Layer 4 of a small transformer language model trained on English Wikipedia (8 layers, counted from 0, width 128). Numbers have three digits each and are written without spaces.
A neuron adds its activation times its output weights to the MLP's output. To switch it off is to set its activation to zero at one token and run the rest of the model.

Output weights of the MLP neurons that the questions are about. A number n stands for (n - 500) times 0.00062.
n62: 563607389540503521566484548435299662603519353539521500425309390456491404374511399223506601364485545573563473477553635575423454489564661528581574444441558664427480334346585608392447448336537583469440378578506671624379345517472635503471408488404425569636771542581585492462494506494361618524753622569664416600575422590634539312431544556580446650525494546401491446364263633432369601448500
n69: 420383544407447528523489492471466251397355358613550442549393407566563494410438568587425548389444579498451463586408540553355438599435576448392568460432451356502351551478460515587560635361437632481540476564467574686603390436566603675392483617443598656556592323569532676505553575537597460362605515556576560567497436543488476471543549498427476434558368507622537489546558468442646471415630
n84: 394408540497385508436458290643612554497434491532537617564546330359505540429475550609508520258413471583543461384519464445524381638506436613536492375358584460483452411394624519564492540552595540585394409425567448678600273569586420582564592664352591580531580586518373488513417391475549470524497448580379560320497627647497410618394402487537546597503406528516472529567434631505736505519537
n113: 551465346585590691565599429382442630611455528458549503362386506457553388713503561483547679531649463535383595494563509560454618317477679582232485369380330460492641515567768610322452302534383610460241566341432443547520579583543520538494453398321506528532690524389432434575529575462613477446576302565405539670487520604678474425357444440503421477585563518466563454448319465520274520384557
n161: 497582331563567438266441592578511578587467472477302398517469356618646696487401515448416333524418400475559651431589503345366488505484602620591459435596641383425344542464379411568506516555574528592500358577351442403658606509434589585355579659739549486606402542390632323468685468412500414640494540491552428461435539503371470273435314703637410455561563583524491547453564577489506564543618
n165: 541441583397398561444577411497436490524382727684412561450491370421631308612403488218519455375512734592512439447484613397614636618552550553570476481533481386478603570338533485384443418352491652563554399411534429513391323609503663466573238658399354584542607398507417560521494521522483406605541435526620699602471352583603406475518509664568459559478387229366734579571545673497525471599404
n177: 654359556689672679356439593402614555488396507600373585450415556546648556588546378583519580731451430561500447366449545530606503511516588361533613545715466478569555494488584389586323444432638614422481436580324517557538640293383560617370544548480433379506438417549410457585363476395489382512562310399452567395628612629292526361332560755503436338497431372433436694584473521480484477553389
n187: 433287439559554476542532635563613799500472465542696349631514537649628486544585431459435595312434678640497511550547663493495624464526404430553650354524399632580551575425527600326319359554477542331424537528534503483569463474241637475483509402623399450743506247400482404584264355484567537491404376477513577512598520424450486603421565711590457672450491491379494535596488561416449369478525
n233: 545542578469534538441545506416475322531272433477467550389530544446331361349516506303629409545503578489581370626527539525497450505426500583433629745358474485288489602602539428587486522384503598405539642645576305509250536458353334625625494441380476566512552578454613535491437565593460541717531503656578508640307527398357516458566435517604368625635359545572545531649491522456482622563527
n276: 507415530566548562302568536448475559677386641406440587581547513536503395373482350638620675432539383774628383513449388454428560497399356488469413548500483589414583385587449526510455475486650552602415432732441366379506697509627650631553378452434289503521536483548529469712432625460615524581371269670642429635463381441282381413493608593551603450422637430451510515614348447376289887379509
n311: 588515384512525572457493594535598573601540616491396345410482399445225393701573621131494493540332413462356352449374567500528636566719593543386460634565443434494521569387582450453585524508605573497464641399437494585611208491483395612461366601480406560493763332398609582248417552729339576451554461557510687494481383566488529618593561479387432596700537412385659369523608509423558626534367
n342: 456532527369586676522494668520535436533444451228786408569537408654426344607658581660318395445599491531600530406384547309395571631384520408354638377592543479338585503494497552354426477451520449611522497513448466295400772497385611693454526574667491376519512298418515579524503521347355528446570632587647505448676452336632582671515341453472555561365547398554393460436473445463519591470598
n347: 631462666509425583573554374443474623554438578711584415529334450622362179628406524409587439503406315534577578544405402400522388376601433494582494452479383519644506442488545445423440358401459788402436382500399446397400447521486477594482480417692633556734472508548545503371274619424638469581521328562636564617408494543518625732509663655500323371557420494503554391580406585636494474439608
n348: 533503541485259633584602490503509707497653709559554500446677452465468507434509569474567665566409459355484503494672534634547532636560382572467562628506487761341500701434408654544543476540485573438457607493551438541364454382532600377521410515587170391669506548568390653423413525474424547683361463403435357567490282282555391435506405358387614542380629308359598332500503440473415583466380
n374: 361428467601541375464572492628656383522553397582621479654437545646491414525554580470415610495492503385653500430537449364547486411376500531561453639538623534565427579468438603417549575578402447419581479465517627597432435409485599497593640470417192543500494596528597585527513449529449495522186465593448420564552459336535521497693352354648350402397559487326529426427547654537506414598474
n495: 470645536663398590526492605514407591560339279475454562521363391593467718365587622549635556370529414591569704437567532500545485527267290421569528549366489529354371507517535496359598566647517576646549493361644604473632026593420409585617425704469563428791363560431483597394531275392304685557410305424526451547451547482622758338597632409357497379708444688299403426273532569613717618428587

Each question names a token from some text and the token that comes next. It shows the activations a of the neurons there, in the order above. A number n stands for (n - 500) times 0.0052.

Then comes g, the gradient of the next token's log-probability with respect to the MLP's output, scaled to length 1. A neuron's effect is roughly proportional to its activation times (output weights . g). A number n stands for (n - 500) times 0.00068.

" Bel", then "g"
a: 497473624476469483468483485477488500499490483495
g: 267394678534460734473433353433172507510467503703783417672369500562472393493549590494669479275592713528840416553343512612446666299592567664603548376380371458460541580494551552658551530544386582552345626251239559768441138672498577310471437380549293303366427453156521412392551541378597345597536542561521588674491515566601597681527459599639443584612630572416424668656266465448561416342405
Which neuron, switched off, lowers the next token's probability most? n84

":", then "27"
a: 469820499480468473496467498720499475468484488499
g: 548298645354398634626634689597485545532584622371472467589589379415656491155454687454552529578465479576729540648457441423533461435433433266404454592376737436369450556606673503356248433508663334749824705419476353601566420445552642658412628392301559556529632642685442593673276556377576379704729720298511374303692559233445472450396402488362665530513615431342391402470368409319587272544342
Which neuron, switched off, lowers the next token's probability most? n276

"1", then " million"
a: 627468494491721489477485469492500615611481755916
g: 555574445584350523499608286577353724532438543438405667518705238497651538476503491209139692590387339532525475509609328446566413070527443851806548484580598686481466374581372653321515556377674417388423690612683419367588451465711696612364409594466566757635441529640488348327598485651308472451434413518606317371499468642544609321557426366448489420670397532565459454386729386396514473616488
Which neuron, switched off, lowers the next token's probability most? n495

"6", then ":"
a: 468487496470830492467471468471496614467634477467
g: 748550556555632501460589509518729540594362432504319425603355508437643318683829744450609321537633316587409529599577422364510623423530586301465515597315427409484743611585229479504660411277421577452550421585404623308578583712360477369560682530686486484410335678321504567333555367817483387446315418715435537390400500427434762296583433536676488160641552403306610405693333356420473410604557
Which neuron, switched off, raises the next token's probability most? n348

"el", then " in"
a: 493523498489482475499468473518500484767469508486
g: 524430690533473631581840505347595599354643691662729619524733459368532250521281452278573519555395612219672429471249186257416398507527304597571392502669656598503513510434518589559400597333719369478651639479505555348632687435620403343431577417601634624568383531674550551283515578350671565425397552337632518536472321388436591560314576329517475659593235363396319443557681486562517583233557
Which neuron, switched off, lowers the next token's probability most? n347

"on", then "ia"
a: 500796475469470476468479615543499519475473485489
g: 592615456526529503531492264475735577630463478336530347505336440228685787223274588605578430348464718429478394563354453457574784688469502488491442663494568471411578531467355461551483589436665256515429711581588340757495632395418452567479430555453607399420707478489708254710532625406446431614394575554714488121696439661259614216603416503535453703315441597657252577445385576468552351486502
Which two neurons, each switched off alone, lower its probability most, in order? n233, n347

" ", then "21"
a: 709598493495470639488475468867515489470498497467
g: 477179629756673585344484553479621688504668407438550371541528741513268388675534359491447389625582588482614554454481672370535528560617668394576292477267527483581655815620320371564593328428421650348319673537672499388428475404507250405494544475599238364485293530393464446526621572664533608504315354352613424669585531178224491317505586517709552355498744550472460422557358816528387544549611
Which neuron, switched off, lowers the next token's probability most? n276

"ital", then " exper"
a: 596496494492474485472543472497467469492498506493
g: 385456548622560344509616409485479437522584326523467432631569456402458484711619625273508608459247329385575392432702602511528494399592654625714662469405376399726528319345454432616438331613388701449691349589446372518645118635635394429513405507522414805584797473706507362515665400460665514638459351624355513541284645617564309300527517639422461382561443584341229494546207449755634739504392
Which two neurons, each switched off alone, lower its probability most, in order? n62, n342

" as", then " \""
a: 802487480468499467493504794491468497490475476485
g: 241537406589579404643577476307554481349432573463252513404365493506442647058483503677786546401602368476653707301591609492250708475510613346341377554401461704478438739563461484532637622476334483461610601451725385552371508618489452465502525452500611442543408487416490555588589557542424703367321166299667598688425506392785403406560711622543481732322451684389671408445569740319314447566506
Which neuron, switched off, lowers the next token's probability most? n233

" with", then " W"
a: 833489491481496473469658468500499492500467485471
g: 587725353420510598365513585592627615552333751369323687361429365663408571384366530679467525530364271480367550588517397411338688446228373281396658518575531576487634508506624407315666434302340493479501622680767685394437618360429637747472617325569545460408500389199413667472496385367572575506542607359269641622608424317693634802594311494613506598613452345503544472585794645310482485345446
Which neuron, switched off, raises the next token's probability most? n62

" to", then " F"
a: 469481496495477482467752488516500563495506519500
g: 623654615300437563613526666576652318608633594520488496364319607514488458457401696794416507623343162484582366350520555334441597513215541397483562353634476440559260537584479347339659447354447618628389534639719586369391707501416569647678423438513480260699366344354252650479686358252551411583649503395676592485513593332767547518493544263340664643544691389448399593594740338446444465399612
Which neuron, switched off, lowers the next token's probability most? n342

"art", then " |"
a: 500468486468468473490475681481499469489941472498
g: 421549546749346219384386552568688567683474550467414287427437651460431611668395541520437449744480405379567613550460423464711287518477537515430627563429585277407439694511318534525542485348402544315789455399647607407571304464433355427635270458380411529635510394454516350580267474670579302645288445655261282366431514637633404506750415529762631477513687473756729656786678629411349586423441
Which two neurons, each switched off alone, lower its probability most, in order? n348, n233

"on", then "us"
a: 497859517473797468936468468472487478496548468471
g: 668522518419702656626549477540418359597340595426286481577536527562491714379648447461576563726420487653339595436446537496616685358390365447331697598484490171683617511494531561467248587483551234605579466463238345701377393411848500451680602499292352515574524694573625521365561725685324403520541384398606578344504671667287348194524259522522318545366356575639486564343473698469455604334625
Which two neurons, each switched off alone, lower its probability most, in order? n177, n161

"-", then "23"
a: 499488530603877640518469496785492733499468621485
g: 558617673424570451512197479640616366591527574478585470628709456522743470520536784502513355174418447478547592528497588478428639448245555386569291679361348313382552357661529327641545437382695469782712510275538688683502201562758793370493592610570403655571547515424234543535503467257529356600587564580461609378511615492379271435488529437481603346439656341486657387393410538237524438329572
Which two neurons, each switched off alone, lower its probability most, in order? n165, n161

" band", then ","
a: 707563470492496770487470475493492498499498493494
g: 445506430603495446454627590693336665459492817712631472683481479317481596573529606470576488539482567432357497563442403249847485425704364359517546518476481477646763521614574453568367142369422589416704512541461492340191204468501469483820428236440445418611634589674345559293587563358348334597561630284341745492272637422507436612493561441439446563386501448530677644433798521426354484436505
Which neuron, switched off, lowers the next token's probability most? n165

" ", then "14"
a: 651514710482659503669470469548469528476467486606
g: 478631589420425560627660550413763401573254805493427447586360357414629481278548446477528540584274595481484458241684300572401559292487393578706562357648520354443387501427630658672431747562675566423654430533169581328588527821553429548624582385532406347447611475537456493322262741342417433510671487604552492415666589846443315781463408439286528547487398718568467441443464481489535390398290
Which two neurons, each switched off alone, lower its probability most, in order? n84, n177

" ", then "6"
a: 468609496472680468473487488531484469474606494475
g: 774554492397464638567542390575697531474231584398381318555665227508475688561555637493572554440564551431367329334662353584461606170365604457560525649492469798415379409504753448504172315323627423663359405802650547648444501435564538738146742523531627603655656514543334239349392578371466466489626508320479393350380488517516581549447525455500643510637530508361456593292487399511612668620479
Which neuron, switched off, lowers the next token's probability most? n161

"|", then " D"
a: 499473478490481553469495479476575471485513468469
g: 616609526403761699308574656313541357477300683718378211340341435422545553656525699439640510545374684568254470426537402371670528840604163428611501605562391489608569382361482509525396478351535445401440678453538575456663506451301502686657435430529467423534578373448735784335430779466367548504660326553402391349261247548435531609599462520480556723405474680493335496357582566629586567495312
Which neuron, switched off, lowers the next token's probability most? n311

" for", then " develop"
a: 770528498487467649467519488499500474496498484498
g: 382375401760403575437462307546476667580460293566649609537577560711391512689561490433433683409174614538499631704682438620644432478400898350661464336374542439411430518197297459413510673598436321408535791447462335614481386488612643469655608498412420445625610522653471412321649296487456658346492575562336641616474564600393296521592377650506746323482548637605495253171463469435583495415353
Which neuron, switched off, lowers the next token's probability most? n62

"m", then "usic"
a: 474475498566469468655470478513468487486843471470
g: 540333694369494610550395308589360515461368610604364611377636504358718462463453281554482591441597338494563565594780828203570296366614505401300624334485542392716719416672318529310397371405476618422417462494422471438547446597512556539684450638556566455551578501228407391176625631564541431377288495568522633714786536508597559373371357501499338622324478637556848418552431590700557310597631
Which neuron, switched off, lowers the next token's probability most? n113

" that", then " all"
a: 864529482483486468475508473497469491493494485468
g: 700419342718432424526364748510572382673717451528452419228198567448541485390629484324441139545567610655574456391502604525302457646580558737644583521448531609608427341642600583615430368603628772587517592320459664462573463438351440699288544596644432335430378269267377393535400386558496382400513589431793506567424544460502765321550766408325393340492378469293497555774561466509469602668482
Which neuron, switched off, lowers the next token's probability most? n62

"r", then "un"
a: 500473689473475500496496487484500469654481752468
g: 355347457479567377452388448557475527614757452441412643350518687570351413825790502684491338537554688257463654439516475339457619483624657652540583732482543462736617712460263106388584462640317642278269505699746530399462381467444506425596604529456329435486370557384379278654626329699408466473413629483595467562254485399412690277405566463571409313522650614699434498507584464432443456550636
Which neuron, switched off, lowers the next token's probability most? n374

"ollow", then "ed"
a: 493490500471471467479470494476483472481481499500
g: 468573477712562397364600588261509513542364342340563569592593468340438588514419330646428562728281399585431622427675515818519513364504334535645667670478315659522343461677527490393554554354335493448318187466613478528620556488618406664347709407432422587444478679474482412828469704506536644246211440719310349608565602657385584475431575647567376398268471371622671553512325415474553744624252
Which neuron, switched off, lowers the next token's probability most? n165

" T", then "ear"
a: 499500481480479496499605468476471471493589468500
g: 257556435546730579398625488400278707586706326552557432584572503456428423557629607568252690618529605496374246540498416633512725389385513389513406433138530468472474499569618598585444463507420385617688652544687294699112635519526729515353373541528355511402412386463398405292557275447528478580485304487537510446308761549682402494491692527533629618562275678647525730364371688384364578706358
Which neuron, switched off, lowers the next token's probability most? n187

" ", then " |\n"
a: 499498485470486483483479472472472541473468472491
g: 459822369500236586414512443556676491439544508429338477593597438470758398230488480491531427518363598616582386457578420726234453507446418531442658583557416525493397236493678719304278593549565458539538387531305396396576616281505463683248380597358719683433756531652582552386471615414562421616660670265571544712382589629544463768653416638212438731452187443467446464525546468371710440409518
Which neuron, switched off, lowers the next token's probability most? n374

"11", then "."
a: 483489481739469490488498472472468503467526468471
g: 416656485611674368292483535303596539386700279496501928387233421758632331476635395560387331473546618505680512391671434602529594409593469612486410485380468466408599528510573729577533612700416653526187601544643488489553519675749515504402213537479652462356315572518454505488623433634525752368350521566622434259462588461702433379544394552476305315432374817374489554517287270545383339564451
Which neuron, switched off, lowers the next token's probability most? n113

" their", then " front"
a: 833481497477499925493617469497868492495492476498
g: 833261189628600525501501645411444597608676727415341136326450616458552306851411572694664511449350460482451702365400420563318266444698543574569519541590490625475476504689764586279551509734505533563555509486503643531567539312672490598471649267255385395538397412512396471270668264527514284411360652422512521459577314449548612509536661600571478493345512657438604473520594371389455489355595
Which neuron, switched off, lowers the next token's probability most? n311

"L", then "ive"
a: 498510490494467469474527469485481490491562480482
g: 623399511525454702322358417471483385422484486744331556576625498592287394450522568413223513736526393414527367699525502424450307322509605402238559345457481632469483584409445736747757587588537656508528618659775637329261307447440353551582599841530654574464433531516461629312585400590417397677481661640341533219385509439647549375277528499516445329646670308515530586635703323500517526216594
Which neuron, switched off, lowers the next token's probability most? n348

":", then "05"
a: 467614510513496477483470479538486474497479469500
g: 617616367608489341375468387714517512543353594755666712586437401596675554364386329558598611416393552458419657626293376548307794411421481399547575415612383519402322353342588610338540727355521327510520394588366410504468683510437504636426554398535556609283507502573618633086525576706436426141528323595503792677337469569405628379418524712471307550651279459554518629783636506502605501363452
Which neuron, switched off, lowers the next token's probability most? n69

"as", then "y"
a: 497493471476468500471498477481488469469473476500
g: 468360327442788598553380302550601640766422426699390581547252648376439663219565593476585733628324507526425469510528226428560461294543480500641547447210526635461422327472721663577248542435633246540488445687433541579539295702494618468582433764272606477400621576443489595424577403801408602401573579724414632347538597396522391430510240496524639552509230583536526523587583639424358344484321
Which neuron, switched off, lowers the next token's probability most? n342

"on", then " tr"
a: 490574490472769468709557565502766485485493468473
g: 545374688442661406633576426541518311477349669318787627455484647388283402727469477604353420463663474397407625441438309662684400500345660389310697433568479599468399563347341555358799628569334870497532597589512363710422493532545430274717339448260564545312420300540145498562634513407599732537446467388543507517305612593542479439375480556566659290537542698500698646399409356449507610620463
Which neuron, switched off, raises the next token's probability most? n161

" have", then " them"
a: 931467500532493479491513521499523499468497467491
g: 343653113634556581483527474703661484435765560629492496331266497577473360606489381378454154651342472609667408222644771538391458531563529525374584458441470428658543469523438613417558369446713820596307392670210500390578597450474366692413388435591453312584579418640560589295685660386553277387464444627625391509640599505580629517513343400327449612653636639612170448485454461410496558578595
Which neuron, switched off, lowers the next token's probability most? n62

" |", then " Pro"
a: 468472494476467482467469476478494783479482645571
g: 300750518435710619624410483521527602395655479803625572291460694290441717542484563438602547626492588376601724376559332616678447400523368651320417430348601473383269459634426503688543536589307383575461480439566250696516555430546095523546351765465590206502468625510355218592581507626387535332378420422486540589521559515543579595295659324351622536703552248503564333560724534511431576419350
Which neuron, switched off, raises the next token's probability most? n342

"als", then "\n\n"
a: 496492470490481500471554475491500473489468518469
g: 456828540460661683331465564507409446277476374260189585681460380439618346417546519485529372617454612610367466448460591558728794598699325489712587344356404370355670385516409502231386399574212670256496539831466430323587401515377631431488583704580612526520410568464412426547385400537675330360466590582451678565572428539396472529691543711515596607272438696369466515630491584701580443603269
Which neuron, switched off, lowers the next token's probability most? n187

" in", then " the"
a: 623507480480483471499508477495500470492469491469
g: 422453571379379375591434485594363525459594335562734408351458689433536219465362448211470522463571608407527625470589594678473419464827406777404592461509840589556526211624305715466457360348400792503544450394244744506616587648510608464690357569586395490544386581597496439336464586375572261402657386519485433480437687494229561374395646425273620485352522519517340453534617553547717823523573
Which neuron, switched off, lowers the next token's probability most? n62

" \"", then "G"
a: 471499495496480615550716483486469487500467471500
g: 429672529402480478578615514511583623594526603476489284617352459706308514472555601465553482385398527535453864577300508541372399767661474394783552461582746467401581454667493420495526417284589404448435342597282543565686477675754532523492359170398432508563467171433447678299515143524625708524472329447555518568567542491405359770603716628402471330524292560495538567522604297504385188450641
Which neuron, switched off, lowers the next token's probability most? n187

"ars", then "\n"
a: 472499475468497499492495469490487493490476468493
g: 625973578419519510568727397527672479487360690586453458702308411438642529499499610445504332685412321466415409532530809333716622553543203507668608364431415211484739482639545383254638483495364691428527322556331473524375735376436654417553688537572720536472322436367332481594455396501527360497478614534505481557353725432328257633644587478477492383439671561451532328694464478555336394406339
Which neuron, switched off, lowers the next token's probability most? n62

" of", then " M"
a: 555493468468469542491565489468500738500492478500
g: 405612597463510559574580369592667299483301605276597554434622299501531454458500596703344451449571410357590529546463469338503403516343415425465607492630219594537568732444551560238520724489449568306364341555661439686335670380471384431594689422282762695648432534560128658600518450395429464840415625378775486541509342575566504727561467397453480825535567409424759428404581530501513272405272
Which neuron, switched off, lowers the next token's probability most? n342

"ideo", then " disc"
a: 496979554472471483469638483469657491499495482482
g: 373717654541732512671568553422591540608594498372533500475675509497649487753545703374412592702625275323320594526176300591536245319780631500154350228377492513487382565457325609593549760622445678542358382420332486524498399527480703555463394720577710600535415390489525619560622481623336553552373465346329660345396522639438461470406656435590585356480268703394580467395504445374608449285526
Which neuron, switched off, lowers the next token's probability most? n69

":", then "22"
a: 478814512495473507493468499695496483469490481498
g: 510419735592612543550524629471737494514725526483359437405544624557240091629494633610593363505518559419633519539307625192580555399471672524448312430408572469616602664458417266654638289481386462460366461505771479540505433568505571226468523425286241326669500643329450361694307553496632502642419698304556367413593310408488560391731438486632559409575692761412646320438503571466408417725632
Which neuron, switched off, raises the next token's probability most? n69